Layer 7 of a small transformer language model trained on English Wikipedia (11 layers, counted from 0, width 128).
A neuron's activation on a vector x is SiLU(gate . x) times (in . x), where the dot is the dot product.

Input weights of the MLP neurons that the questions are about. A number n stands for (n - 500) times 0.0018.
n10 gate: 299,485,527,515,531,671,569,709,404,338,423,425,144,573,558,394,429,519,720,596,477,511,299,287,612,705,511,481,563,685,407,433,500,597,306,561,226,635,343,428,715,542,538,415,530,557,454,435,441,767,660,384,398,199,429,558,422,174,340,660,515,549,552,430,567,635,214,375,283,496,485,413,515,374,608,607,425,418,349,575,620,414,326,402,358,410,451,550,641,580,451,666,393,534,565,466,394,360,599,481,427,518,702,357,538,419,508,551,629,569,527,740,402,393,372,576,473,651,532,629,572,390,530,419,515,138,542,576
n82 gate: 248,436,619,306,475,638,473,647,555,658,654,372,424,339,393,668,575,794,475,615,479,607,615,649,257,617,483,335,397,479,585,591,379,388,538,483,479,577,403,546,94,580,572,628,483,680,356,534,552,525,479,444,525,250,696,577,768,271,759,677,644,488,611,551,979,735,673,542,593,615,814,404,671,288,329,441,574,393,400,412,417,546,509,293,568,500,584,636,709,411,587,444,365,508,618,483,478,504,731,921,828,398,452,449,492,565,403,517,433,457,427,535,500,534,556,483,635,644,588,349,530,588,504,483,458,406,325,681
n105 gate: 552,539,508,435,462,599,135,549,404,428,407,365,512,634,306,549,605,595,322,483,603,466,454,534,388,439,707,626,519,558,473,335,613,291,359,446,454,492,569,496,566,515,626,434,572,338,496,424,512,401,394,523,504,165,358,404,552,654,764,463,657,523,522,585,409,639,485,333,504,243,462,458,198,297,353,641,555,537,353,360,541,350,749,578,412,293,326,327,186,176,579,492,397,326,363,553,425,632,341,395,315,533,397,632,630,467,328,372,477,465,574,555,500,515,636,664,439,446,512,415,443,527,639,458,621,496,782,694
n107 gate: 437,952,647,508,439,440,299,432,419,238,410,630,585,472,537,436,464,303,596,518,391,583,488,690,337,644,621,411,418,472,455,266,615,287,339,391,516,467,601,355,467,681,472,484,424,361,565,435,322,444,717,402,725,353,492,598,256,484,779,429,184,687,469,602,643,671,460,544,657,427,548,680,289,573,504,613,701,413,296,444,341,377,429,533,382,627,368,463,417,386,563,598,375,608,480,548,342,648,560,555,398,508,641,541,678,570,637,397,488,129,692,442,343,472,467,335,452,668,412,348,653,532,576,480,377,808,386,532
n111 gate: 579,533,581,629,690,420,479,348,411,472,590,618,379,415,328,496,468,644,352,294,299,760,622,346,630,412,605,536,359,589,557,674,615,721,403,460,529,365,371,504,566,376,524,471,588,324,690,516,409,536,660,643,376,516,533,370,520,646,331,414,496,417,531,810,475,516,705,348,596,383,588,329,480,674,341,399,442,657,217,572,595,476,350,426,350,488,328,683,686,310,374,406,73,540,701,696,367,779,568,563,443,469,491,504,452,597,641,385,347,488,758,554,793,532,430,190,488,686,429,512,609,444,480,666,385,675,484,380
n112 gate: 548,443,755,492,647,631,340,665,458,266,412,489,357,447,236,223,500,268,369,402,564,452,412,607,508,511,636,372,357,530,679,522,522,397,406,357,762,428,628,601,673,496,413,687,407,414,315,428,593,331,399,477,534,548,399,489,544,708,745,518,591,489,354,412,543,546,372,388,579,489,440,459,385,530,660,526,332,603,541,664,341,533,461,277,349,571,444,534,574,425,533,279,541,459,722,519,624,319,582,511,538,529,331,306,199,602,474,431,354,508,317,357,604,425,619,681,575,649,422,613,650,287,359,500,726,471,352,627
n170 gate: 551,591,557,624,413,246,767,515,223,500,656,342,560,406,485,537,593,470,590,447,568,269,622,412,618,347,474,361,533,333,610,578,478,302,755,432,508,580,553,406,350,369,635,355,437,591,760,538,604,672,407,519,418,400,620,636,445,549,504,511,224,341,759,355,352,527,665,571,571,383,530,619,545,673,845,511,632,463,586,400,470,544,403,604,629,374,489,398,543,626,382,683,429,641,684,466,454,507,619,614,379,616,521,420,477,689,710,397,624,652,328,539,446,654,619,327,519,512,586,489,598,242,296,353,504,500,508,392
n201 gate: 555,504,738,444,247,564,373,480,516,740,516,492,608,408,443,580,429,472,687,552,520,676,694,641,665,714,344,516,508,391,403,437,670,516,484,251,646,585,376,576,631,548,388,294,583,537,656,592,369,452,381,691,436,334,566,452,535,391,597,457,633,721,683,71,546,419,384,663,476,536,314,421,796,580,427,240,483,535,540,496,370,386,450,696,480,401,583,528,693,500,524,614,540,563,488,568,405,604,274,664,597,450,496,423,672,543,488,818,675,447,825,533,603,656,565,504,492,491,243,593,784,468,508,363,378,593,722,317
n237 gate: 809,595,602,670,381,452,456,545,511,455,362,514,455,395,511,379,452,490,355,420,319,456,578,401,370,483,678,733,395,398,680,356,531,249,465,413,525,577,580,399,646,424,354,461,490,192,615,608,364,354,309,553,476,610,715,560,493,493,466,473,398,311,280,687,533,500,455,379,333,447,565,466,493,664,275,357,558,514,693,442,624,524,536,635,500,486,424,395,507,642,360,429,483,445,622,393,625,577,749,531,489,426,383,338,577,510,674,606,316,409,443,493,450,559,546,382,615,427,489,577,264,583,387,703,600,571,416,382
n243 gate: 531,561,387,640,552,564,581,321,266,441,395,402,536,468,618,412,366,544,421,238,588,586,330,441,452,432,412,676,558,754,370,252,401,610,432,412,354,755,644,608,480,675,440,237,547,321,588,444,525,400,524,622,548,401,422,496,527,597,539,356,484,465,399,508,608,577,276,508,544,295,528,381,642,360,500,360,467,676,433,555,271,508,231,619,770,366,234,693,504,626,378,423,468,663,720,285,846,654,401,531,246,426,432,184,460,779,372,321,548,544,370,599,631,452,553,400,284,579,521,337,408,444,670,572,441,492,350,492
n245 gate: 486,590,518,546,400,639,504,528,514,496,522,700,593,561,565,742,546,536,450,422,278,378,388,349,518,390,529,446,451,533,580,686,535,765,561,540,334,696,210,607,419,685,432,565,748,500,622,453,456,486,628,562,511,376,331,341,657,439,556,577,439,528,392,460,433,449,489,411,457,302,419,514,443,414,713,643,593,531,734,252,680,384,622,324,421,493,585,550,441,545,528,402,640,468,228,568,500,600,500,486,648,365,375,409,693,434,547,336,607,522,551,570,595,285,500,360,475,637,789,438,382,450,345,482,200,542,352,472
n10 in: 577,571,258,453,453,582,579,570,639,546,532,804,295,409,612,410,488,441,512,461,606,554,619,485,678,660,516,665,473,504,568,512,504,360,229,197,504,464,370,386,532,660,331,504,349,559,524,712,645,304,277,468,434,407,573,615,584,693,431,519,464,450,733,377,365,393,382,492,598,405,566,562,671,378,322,445,504,358,496,391,442,446,390,500,670,663,566,251,504,340,323,369,657,543,802,438,330,606,535,592,350,702,372,635,575,580,763,764,512,298,540,605,572,422,512,437,422,590,451,690,669,227,574,686,663,637,512,738
n82 in: 285,574,303,573,614,624,512,463,545,641,362,626,374,426,395,412,228,427,383,372,445,709,399,590,452,518,423,390,450,333,295,576,489,455,375,496,489,604,500,595,726,687,666,515,398,394,437,448,696,449,573,407,431,456,693,333,356,604,410,768,352,540,675,489,511,611,419,573,357,500,489,333,445,364,500,537,386,443,522,344,359,428,652,387,563,493,387,478,405,539,644,384,563,580,357,635,614,610,569,554,496,504,546,534,813,447,474,466,639,675,802,663,417,474,556,802,662,435,530,308,441,811,692,396,398,482,608,533
n105 in: 439,324,341,413,654,492,293,632,475,373,479,537,612,562,361,479,639,591,512,333,570,443,584,614,362,368,753,662,661,508,659,634,570,327,533,546,466,441,571,583,572,356,695,466,742,724,500,417,581,641,314,151,537,300,530,508,601,438,714,323,550,675,504,416,453,333,197,545,674,225,426,566,217,512,659,537,706,399,389,480,353,455,491,657,529,365,323,254,474,435,626,227,400,467,529,619,300,592,327,674,429,637,663,378,546,456,392,466,587,919,584,709,394,425,551,711,475,391,273,388,264,294,418,550,561,464,638,644
n107 in: 580,602,576,608,493,422,536,381,387,681,420,511,609,391,599,697,261,388,589,341,590,639,402,456,353,333,687,500,402,677,341,78,592,549,683,691,572,443,642,429,278,548,223,587,382,543,455,623,504,410,671,462,504,677,546,628,737,556,380,351,650,633,602,583,593,553,526,418,631,489,433,593,703,537,681,433,260,661,541,585,666,581,612,557,451,389,474,353,500,641,251,686,680,441,605,559,296,471,559,639,432,250,475,508,665,533,455,511,433,349,405,442,607,384,660,519,511,451,457,381,407,530,419,654,537,399,564,511
n111 in: 447,544,574,635,354,413,461,536,787,374,622,475,306,756,396,453,428,286,460,496,653,464,496,729,265,446,383,540,415,401,360,428,532,626,460,617,327,489,544,667,407,420,526,360,460,554,686,402,448,464,464,433,572,691,406,493,525,394,585,426,621,708,730,393,473,474,464,348,460,639,370,486,514,723,467,449,489,543,431,345,417,521,666,537,614,486,583,595,597,359,411,422,161,424,697,464,451,472,388,479,474,507,439,482,329,313,518,407,671,294,470,519,489,715,300,391,376,644,308,362,525,612,665,203,374,504,725,576
n112 in: 496,725,489,605,523,399,624,485,511,281,561,559,576,447,351,545,381,526,268,496,511,430,267,604,492,481,711,624,471,740,424,478,411,435,267,443,473,386,685,628,485,530,179,607,541,431,307,730,635,271,785,500,354,411,609,511,489,428,584,419,701,426,511,580,676,317,443,429,331,485,410,310,515,564,793,696,574,603,541,478,541,400,391,535,413,213,309,565,357,646,422,454,477,526,647,504,566,478,459,717,447,540,419,534,794,252,459,588,515,481,481,617,492,398,734,304,316,545,484,474,594,695,563,557,585,515,378,425
n170 in: 496,405,380,516,508,715,522,447,521,399,305,404,438,451,467,675,746,264,492,366,590,360,492,797,397,524,357,557,396,508,715,609,561,671,426,533,380,570,385,504,538,655,406,380,391,274,718,520,231,177,512,488,484,548,626,298,736,446,309,548,541,476,623,488,615,397,340,500,431,409,476,650,520,557,388,398,424,520,682,524,528,608,437,441,739,702,792,694,521,436,520,359,365,610,561,573,799,595,602,360,669,611,601,645,152,694,303,275,439,467,654,525,366,590,496,512,578,608,453,643,459,305,427,55,520,544,301,423
n201 in: 626,580,773,496,504,492,844,422,446,197,449,402,496,408,445,587,672,479,521,437,517,516,492,455,362,446,670,475,468,211,592,541,549,563,318,392,618,622,533,471,160,508,546,403,471,304,496,380,658,537,335,471,347,574,282,383,253,162,654,395,391,819,621,252,681,487,691,236,653,371,282,381,627,525,383,346,388,739,578,389,557,614,470,385,508,484,562,421,483,457,724,403,330,397,537,409,359,644,574,480,513,460,318,698,571,456,807,403,198,378,508,329,517,388,601,616,657,286,440,291,653,335,561,642,471,528,521,380
n237 in: 672,571,514,525,620,647,537,525,298,490,568,466,528,528,278,451,500,521,413,661,401,528,475,555,646,465,793,539,582,436,468,438,597,475,613,617,582,429,334,637,381,493,574,614,389,771,306,465,395,560,468,689,405,462,656,440,524,387,476,407,592,441,654,768,555,536,785,489,475,606,455,660,604,825,504,408,628,383,681,430,642,590,416,673,443,476,734,553,417,404,410,571,694,301,581,595,453,520,517,583,617,565,437,543,577,728,447,414,637,649,454,522,291,373,382,370,405,593,380,500,437,465,427,691,681,503,304,370
n243 in: 526,331,365,451,378,341,633,329,239,669,469,354,290,596,624,606,376,568,689,388,557,273,558,500,731,519,435,599,556,481,569,451,474,392,355,271,357,573,233,614,403,439,382,222,685,566,603,561,610,375,511,624,409,639,437,431,463,642,404,622,259,526,674,504,326,500,611,587,409,439,477,530,383,473,796,550,366,690,492,428,192,433,260,555,373,391,526,485,672,276,534,461,542,636,458,386,508,526,341,500,481,485,607,226,523,529,401,419,462,766,550,512,578,645,686,546,348,354,681,570,519,481,680,542,680,500,619,409
n245 in: 458,571,292,562,274,450,281,438,524,584,260,763,469,293,496,376,508,616,319,483,484,637,547,428,394,423,566,628,481,500,445,408,527,532,504,636,300,323,652,512,397,450,609,531,673,522,328,554,384,469,496,366,624,419,760,653,663,590,572,621,430,619,440,390,496,677,317,589,368,578,531,604,350,562,527,628,254,477,527,558,477,511,500,667,551,657,716,657,576,773,561,358,508,508,430,697,232,698,473,538,418,575,601,213,535,504,395,516,283,476,677,840,420,566,749,624,461,735,307,267,500,400,351,347,328,331,417,496

Each question shows a token from some text and the vector x that enters the MLP there. A number n stands for (n - 500) times 0.0096.

" |": 533,516,456,398,490,427,475,406,580,596,393,427,488,434,419,410,644,414,601,576,540,486,425,494,574,518,499,571,460,514,462,496,480,575,560,477,457,489,538,570,483,522,496,551,563,307,538,476,508,534,587,515,445,383,590,499,455,519,456,553,470,526,523,343,502,377,595,522,615,438,523,559,490,358,616,505,492,484,514,455,669,497,444,580,515,421,488,452,567,525,414,498,647,570,436,568,689,485,379,453,618,625,363,423,440,592,557,430,526,482,462,623,388,503,436,543,357,68,557,511,597,504,555,559,470,369,497,409
Which neuron lights up most? n243

" 2003": 383,608,564,265,490,540,512,419,543,518,472,579,364,476,498,466,432,642,498,700,586,559,310,494,636,633,499,456,596,474,614,635,493,592,495,528,416,383,530,651,584,483,520,661,491,306,520,458,539,561,505,507,381,534,409,655,424,556,499,455,522,549,503,476,295,495,480,629,493,635,493,462,605,559,340,586,549,397,506,538,619,474,534,374,613,619,549,585,269,653,396,639,458,480,418,420,463,682,645,604,609,538,394,527,678,669,469,600,491,455,682,471,447,446,406,529,370,520,481,452,627,313,388,428,504,521,398,488
Which two neurons fire most, strongest first? n10, n245

" Ol": 444,530,519,665,394,543,824,517,561,515,441,508,635,550,485,534,484,281,421,407,540,483,563,508,534,497,469,398,485,396,624,379,336,443,712,496,423,517,528,589,411,514,640,524,378,341,593,480,409,535,532,455,446,628,576,404,394,563,310,416,308,460,337,585,493,451,485,689,476,544,521,593,564,529,343,645,392,373,515,512,462,535,566,380,487,438,421,361,576,641,412,570,491,586,342,679,402,493,469,509,562,427,336,315,564,419,505,466,421,549,665,359,429,357,543,447,361,429,431,355,441,547,406,563,540,519,444,534
Which two neurons fire most, strongest first? n107, n245

" 2004": 367,638,577,328,526,550,539,435,495,513,480,557,413,590,478,472,458,636,519,668,599,558,330,544,606,550,467,470,659,493,645,532,479,505,446,507,429,342,551,635,564,482,579,672,471,317,541,484,578,587,561,541,431,543,428,637,540,611,566,479,529,604,481,495,301,388,538,656,457,649,508,437,575,524,370,593,491,437,489,605,648,531,498,444,596,577,558,556,335,627,390,638,443,557,478,457,443,786,603,596,620,515,346,522,616,641,414,601,485,527,694,437,351,385,399,531,302,533,467,529,602,390,358,320,498,560,374,522
Which neuron lights up most? n10

"unt": 397,354,484,601,624,522,559,544,472,519,600,411,364,417,606,444,515,519,407,462,591,496,589,455,384,556,593,573,570,380,562,581,431,481,658,585,501,575,573,533,549,624,413,706,547,300,441,553,497,527,628,362,452,512,735,514,312,532,422,461,418,476,527,486,486,334,406,496,506,558,643,500,528,530,433,588,403,485,471,390,495,593,628,134,406,538,287,536,342,475,402,604,505,404,438,603,471,647,555,521,556,454,301,420,623,385,491,509,449,562,558,332,548,512,615,585,469,485,449,405,594,534,419,422,388,522,505,561
Which neuron fires most, and how strongly? n82, at about 11

" (S": 397,532,648,547,208,434,711,430,573,565,436,504,347,598,477,599,386,545,564,643,561,603,723,557,522,515,446,575,551,557,511,569,510,449,633,367,466,453,574,490,410,499,370,606,501,332,667,561,450,669,532,542,521,471,544,460,396,642,469,345,295,619,349,432,591,518,421,471,468,574,537,507,442,442,382,539,324,462,459,423,497,565,335,594,494,509,442,481,492,422,506,411,402,463,603,460,604,497,563,551,446,466,311,480,597,638,369,453,540,497,561,549,664,558,353,652,381,443,191,472,582,445,427,376,448,572,490,372
Which neuron lights up most? n201

"os": 442,543,577,469,420,532,584,608,587,514,441,386,417,447,591,545,420,444,640,501,685,522,533,457,694,491,444,520,495,545,484,552,416,583,501,456,504,268,540,498,448,437,500,517,398,269,449,626,263,517,534,539,388,562,429,452,517,603,476,573,413,509,463,549,612,540,618,426,537,568,330,473,649,636,464,535,448,563,467,467,482,526,656,508,537,497,410,490,399,518,473,482,619,505,519,410,598,479,673,492,351,543,369,517,379,589,381,470,458,426,489,338,482,442,557,338,427,312,500,578,615,509,500,527,514,445,534,462
Which two neurons fire most, strongest first? n105, n112

" object": 367,482,517,558,423,576,508,460,383,431,616,371,520,547,366,441,453,453,435,557,619,481,561,382,502,394,559,447,587,456,465,415,413,537,617,582,453,448,629,591,546,493,482,615,476,257,510,545,463,394,535,502,384,600,394,614,415,608,490,578,606,492,469,676,510,456,451,515,486,463,493,376,468,340,426,443,532,373,368,440,520,509,629,469,411,569,374,418,541,495,428,452,556,331,582,518,513,412,420,438,627,353,505,651,462,397,548,359,377,567,663,593,432,542,570,522,395,464,419,450,338,632,415,603,611,423,465,502
Which neuron lights up most? n112

" Gra": 505,552,465,504,270,554,688,484,496,629,448,464,389,349,502,592,504,312,556,455,505,438,538,445,508,525,541,509,397,386,475,371,530,490,551,404,554,395,467,516,541,536,469,747,413,295,682,437,503,535,449,521,467,558,561,506,399,433,400,466,444,469,545,530,533,287,545,532,619,403,486,748,566,566,457,523,452,536,536,459,445,563,572,461,480,538,651,546,541,405,526,517,464,571,333,684,521,387,487,477,661,611,352,574,411,393,576,608,458,617,499,474,315,404,477,498,444,390,392,517,577,400,423,498,357,436,318,608
Which neuron lights up most? n170

"it": 488,608,465,403,616,484,520,463,597,556,555,494,431,573,557,528,475,511,416,371,689,532,458,515,631,613,381,558,595,606,661,613,411,488,527,387,506,447,568,606,478,405,469,716,534,312,386,589,481,452,478,427,377,545,613,503,478,441,454,601,415,524,535,305,506,466,641,480,438,516,535,382,546,476,419,578,388,454,469,537,428,534,646,286,611,520,569,578,389,601,410,514,501,359,376,693,704,560,576,532,457,488,320,424,558,468,329,553,256,613,696,525,595,429,766,493,554,555,565,478,604,536,354,441,453,619,542,442
The three highest activations, in order: n82, n112, n245

" as": 515,487,495,555,405,472,524,436,448,513,542,492,506,445,369,503,533,683,606,633,456,503,529,477,472,465,461,501,557,582,491,631,372,437,485,578,576,402,489,523,502,560,388,450,481,236,430,605,499,598,433,409,423,429,530,415,490,419,282,402,467,584,423,456,613,330,420,536,450,459,476,591,593,463,435,509,510,511,492,476,443,483,466,436,518,485,574,501,450,577,480,484,483,570,463,488,405,587,440,424,392,603,408,365,579,444,519,539,440,715,447,498,578,505,482,441,506,387,554,564,540,380,478,614,492,402,587,527
Which neuron lights up most? n201

" As": 516,582,485,603,434,460,650,485,541,550,603,392,579,413,420,433,504,547,585,500,413,453,601,495,620,516,465,586,540,585,509,667,363,549,503,378,488,315,446,506,320,596,485,560,414,286,619,450,429,525,565,387,464,523,542,446,427,631,388,420,476,466,521,591,609,296,479,464,502,541,591,478,533,579,568,519,444,450,430,414,454,588,590,304,572,440,574,644,641,553,409,373,465,503,450,464,441,481,438,481,403,481,340,435,692,389,431,438,431,793,492,521,457,531,595,417,366,410,608,571,437,369,457,593,531,400,444,567
Which neuron lights up most? n243

"er": 438,434,520,414,431,529,461,410,454,504,436,489,458,434,520,466,348,602,476,615,514,524,623,461,529,507,543,547,501,375,582,448,451,463,473,595,484,301,536,565,695,458,511,646,531,265,675,632,475,422,499,462,527,480,607,498,640,533,415,522,585,463,467,439,495,439,412,470,667,611,328,358,397,353,376,656,549,474,504,567,434,518,422,290,412,370,527,385,521,589,462,379,509,512,529,476,521,524,476,354,542,613,445,626,499,613,417,665,447,476,522,495,439,588,400,496,515,430,556,457,737,668,542,445,473,616,517,627
Which neuron fires most, and how strongly? n112, at about 1.5

"ae": 488,491,492,568,306,492,438,512,584,463,483,462,451,475,421,529,500,421,663,420,532,471,443,590,473,510,430,436,398,517,431,578,474,656,532,451,525,370,481,477,499,516,466,601,505,292,539,588,499,550,450,383,486,463,687,502,561,546,410,352,399,495,476,551,500,512,734,522,464,489,342,474,448,486,469,476,505,639,500,454,334,411,606,558,449,439,527,594,438,635,464,663,603,577,385,462,406,359,481,471,479,408,251,696,522,591,413,492,571,560,566,296,661,551,694,428,492,426,587,649,477,465,486,345,530,558,436,598
Which neuron lights up most? n170

" P": 457,608,478,456,541,610,798,598,532,439,497,443,365,583,353,512,377,474,606,545,623,643,564,569,676,489,437,635,555,543,457,490,459,421,618,448,565,470,538,512,317,645,411,372,542,277,599,556,426,463,440,470,558,566,473,530,386,643,506,417,429,478,520,578,341,445,550,522,589,564,599,608,336,402,474,482,380,544,498,628,419,610,519,568,577,543,468,452,313,503,488,463,527,520,422,483,529,570,406,501,405,542,449,486,605,420,512,427,570,540,581,503,474,549,472,659,525,440,438,522,421,533,362,488,541,493,662,515
Which neuron lights up most? n243

" with": 462,449,481,581,458,525,487,539,458,490,444,533,590,477,466,519,594,555,528,731,450,531,592,480,541,419,554,449,458,485,483,552,474,541,516,448,549,410,397,539,559,531,512,505,533,205,481,653,466,558,532,528,502,506,559,539,495,533,470,539,406,526,439,468,576,530,495,529,469,517,471,552,551,509,570,498,395,410,502,561,455,417,556,445,538,490,491,443,592,634,380,507,475,436,554,484,530,519,476,513,555,470,496,331,602,370,527,500,426,467,519,498,490,406,533,524,478,478,455,472,420,550,458,545,537,475,445,464
Which neuron lights up most? n245

"oud": 490,478,427,491,410,456,425,510,412,463,604,517,456,516,534,465,516,575,473,518,593,399,429,485,449,448,474,549,506,476,361,469,547,497,664,545,512,368,544,430,534,456,468,660,433,253,462,628,483,495,472,532,438,570,464,592,493,487,452,699,481,513,356,622,547,561,615,448,516,502,397,504,346,512,494,478,524,582,568,485,586,414,713,564,450,519,454,396,510,457,548,545,636,488,471,590,481,404,461,513,595,565,327,616,652,494,326,407,518,548,569,415,490,540,580,477,500,416,452,521,430,699,434,552,604,479,470,611
Which neuron lights up most? n237

"in": 469,475,614,555,554,578,608,616,634,517,460,356,449,463,452,527,478,546,411,431,499,545,470,533,684,539,476,494,570,236,489,496,617,580,511,523,285,319,509,592,510,733,520,506,509,323,421,492,476,695,515,402,411,540,545,413,396,334,531,334,459,510,521,465,619,464,482,672,397,498,494,460,675,604,504,639,718,614,568,605,437,551,582,449,425,346,400,781,371,348,465,380,541,449,542,589,633,508,479,582,726,602,366,413,583,480,528,491,562,631,496,354,511,642,621,580,370,503,526,591,535,537,416,475,442,621,569,457
Which neuron lights up most? n201

"ag": 472,377,470,529,573,329,622,530,589,527,403,412,461,718,596,461,447,517,449,370,606,640,508,519,657,476,514,573,396,737,518,736,530,471,375,481,467,478,643,490,450,450,477,662,406,318,442,522,442,630,429,617,464,532,620,499,469,524,621,630,463,607,377,328,455,501,463,387,480,652,414,508,415,447,532,726,474,469,561,492,634,534,745,297,597,433,391,579,457,565,399,464,473,540,510,532,401,522,559,403,586,495,303,532,428,599,354,463,635,570,725,368,523,529,528,449,494,515,488,581,618,405,417,489,599,432,550,517
Which neuron lights up most? n112

" rec": 389,576,578,617,368,412,655,572,476,328,421,459,601,400,395,505,660,440,498,479,545,584,597,339,418,395,462,426,526,312,391,503,568,607,487,438,445,667,505,561,488,441,415,475,456,282,674,466,435,485,429,387,526,616,385,578,378,482,325,718,425,517,516,472,386,499,495,565,485,536,487,550,356,436,605,557,382,558,498,513,505,623,446,553,402,631,330,529,417,521,506,503,449,480,573,529,421,403,538,336,515,637,575,416,278,515,436,437,419,657,553,546,551,630,482,500,536,592,506,416,597,345,544,364,496,538,540,568
Which neuron lights up most? n170

"Pro": 405,713,501,396,452,530,565,602,582,619,367,443,343,500,406,508,603,428,552,617,582,644,575,470,450,437,480,529,471,448,441,540,610,633,345,515,408,501,472,541,538,547,503,515,407,276,539,466,648,601,438,612,524,624,585,677,433,583,414,426,426,525,510,472,508,399,520,630,472,452,507,502,529,487,550,508,532,682,454,465,438,550,511,398,505,661,453,452,612,422,347,317,413,526,520,531,547,479,276,314,417,436,452,557,361,487,649,603,495,615,556,515,563,497,344,438,564,451,327,635,550,323,551,603,474,440,558,589
Which neuron fires most, and how strongly? n111, at about 14

" Comp": 515,527,540,485,522,482,742,425,568,566,407,498,365,447,444,585,459,499,495,489,577,644,811,619,478,342,434,555,506,381,522,701,619,592,661,603,411,586,543,519,410,593,412,552,575,305,672,512,504,426,512,490,633,487,415,520,324,645,445,488,457,449,382,479,513,411,431,514,438,543,558,475,391,625,534,643,587,546,422,417,488,678,525,613,523,485,437,577,231,408,493,386,534,421,541,647,379,692,404,475,618,471,500,525,555,500,579,509,427,682,563,586,515,571,486,378,501,455,514,459,487,291,451,352,439,367,524,461
Which neuron lights up most? n170

" (A": 488,597,612,501,268,467,668,353,600,407,402,433,400,538,587,658,541,552,517,608,641,560,604,599,445,542,546,501,604,567,575,548,506,554,540,429,478,424,464,443,410,489,546,720,552,307,700,676,514,637,539,529,558,528,468,508,412,611,450,535,364,574,436,450,566,534,434,497,537,456,541,461,442,598,446,546,603,438,345,484,571,554,407,554,407,430,492,437,488,527,486,439,323,387,644,468,504,551,512,646,528,426,330,644,608,556,360,515,556,548,535,438,553,597,305,534,493,369,223,581,568,365,466,431,535,527,545,340
Which neuron fires most, and how strongly? n201, at about 15

"ke": 375,360,414,426,409,466,421,567,501,494,575,416,220,558,497,407,494,476,595,365,501,648,509,513,511,429,375,492,468,626,344,599,590,532,648,347,506,311,488,457,448,459,464,653,459,277,480,483,423,481,553,508,450,549,660,475,382,508,404,451,515,585,458,561,439,685,638,499,518,397,490,492,592,565,452,483,399,458,580,561,426,389,606,343,490,481,383,610,484,574,515,542,528,737,507,526,481,569,637,559,539,468,348,427,440,520,344,561,520,502,530,327,562,661,553,504,561,425,490,459,421,504,577,514,528,435,441,550
Which neuron lights up most? n82

" (B": 374,663,444,426,190,534,692,469,501,484,283,542,450,488,505,669,605,534,453,531,507,603,479,456,501,439,549,418,472,523,584,604,544,535,698,485,534,417,428,476,361,550,528,704,517,319,766,509,561,691,445,722,662,604,672,469,413,589,485,585,428,518,438,443,622,466,535,491,587,520,586,480,556,465,435,665,496,327,461,456,495,622,402,534,511,430,437,463,510,476,584,417,483,314,445,601,525,583,519,612,469,526,322,601,580,550,410,581,515,495,453,584,478,621,354,697,441,440,317,589,585,429,508,427,460,493,556,484
Which neuron lights up most? n82

"\n": 353,511,474,582,518,504,539,483,509,650,282,568,445,495,335,452,445,483,442,731,523,465,435,382,533,510,608,503,524,549,392,461,441,497,479,455,581,450,481,540,445,381,488,778,482,274,500,659,520,637,460,399,590,483,569,612,488,480,444,503,484,463,630,296,504,362,441,556,401,501,431,594,452,554,360,569,313,570,532,500,523,509,281,583,583,498,520,537,515,559,503,342,567,504,545,542,480,394,396,504,532,492,416,590,549,505,633,593,594,581,471,459,523,434,481,492,531,446,471,586,524,534,480,514,558,559,759,526
Which two neurons fire most, strongest first? n10, n112

"k": 599,440,349,512,326,586,653,501,551,575,574,532,377,654,534,372,422,448,444,374,588,606,292,523,588,635,480,402,455,500,622,615,403,498,622,529,459,489,425,420,383,556,566,639,498,326,426,382,507,693,601,461,424,522,694,586,416,501,469,594,462,633,489,334,505,516,469,464,399,466,470,566,472,460,437,534,584,488,484,423,496,622,671,448,551,374,260,676,316,456,393,438,570,506,443,668,552,610,503,387,486,447,283,363,736,587,336,570,504,500,528,430,491,452,532,442,412,536,431,486,526,494,380,380,442,535,594,417
Which neuron fires most, and how strongly? n245, at about 7.9

"velop": 358,506,446,582,487,395,499,426,491,491,398,581,531,550,601,380,349,542,464,386,548,583,626,446,371,395,527,424,476,381,437,579,481,521,539,494,368,370,668,639,674,436,429,654,455,285,647,405,471,382,425,438,501,441,461,609,530,542,496,472,729,599,597,341,642,405,454,480,560,538,426,511,401,517,458,539,559,486,523,604,525,580,537,476,504,368,477,579,608,523,434,455,512,400,504,356,355,553,416,536,403,661,474,598,427,584,447,626,348,584,668,627,379,439,418,627,567,487,391,457,625,733,544,586,377,511,617,614
Which neuron lights up most? n105

" interest": 456,403,427,590,483,382,476,355,408,387,570,510,553,501,461,415,438,373,469,540,687,457,526,307,486,438,523,449,532,459,495,607,467,540,672,494,482,243,570,537,725,536,499,616,513,278,486,448,462,439,423,437,461,590,389,501,427,394,323,603,603,574,513,595,438,365,585,430,654,495,538,412,454,440,382,446,594,539,469,497,510,607,706,555,378,606,452,557,663,383,446,476,532,470,679,382,513,521,537,602,670,597,478,620,569,466,544,466,464,607,536,501,550,447,636,640,421,530,455,514,584,596,412,541,605,370,524,452
Which two neurons fire most, strongest first? n112, n111

" A": 524,502,552,494,376,543,715,370,560,533,588,479,594,485,618,582,409,464,496,569,558,503,563,609,539,450,627,596,519,507,448,478,555,562,593,324,533,424,579,466,356,577,512,463,544,252,560,503,474,444,531,378,582,424,375,526,432,652,475,553,432,489,421,458,433,486,534,497,609,507,625,547,521,621,493,458,547,445,553,453,378,550,457,482,545,502,671,477,391,460,455,444,363,355,591,634,478,437,516,528,664,441,374,400,479,452,469,427,440,518,536,400,440,545,478,432,419,483,388,680,507,355,464,506,547,544,487,416
Which neuron lights up most? n170

" the": 455,397,510,408,424,510,442,459,504,415,572,497,511,474,531,518,595,474,493,749,426,578,469,494,512,535,520,504,542,543,421,558,487,478,588,474,548,431,565,550,458,568,529,591,457,223,535,671,558,455,450,312,486,489,540,559,563,504,389,436,563,432,439,378,535,471,552,428,458,625,491,439,525,524,539,511,609,455,410,548,456,505,400,566,548,353,486,465,518,541,557,497,447,584,450,583,447,535,468,512,510,446,504,481,497,477,361,603,494,565,487,550,514,484,438,394,454,416,402,608,577,501,409,508,416,481,512,509
Which neuron lights up most? n243

"s": 446,218,446,529,522,424,512,483,627,514,625,518,361,636,439,507,475,512,526,469,555,600,528,373,741,477,443,571,615,395,452,703,513,571,528,421,421,372,478,615,395,557,344,653,472,277,486,579,432,560,508,361,429,557,578,573,383,491,447,443,527,621,528,595,576,569,531,514,531,477,477,529,628,418,429,566,445,500,582,487,629,409,598,442,486,573,443,622,522,491,573,461,473,484,596,504,617,586,688,570,423,427,338,617,534,439,540,434,585,449,519,566,542,542,624,446,353,467,503,569,552,662,536,391,407,536,431,546
Which neuron lights up most? n111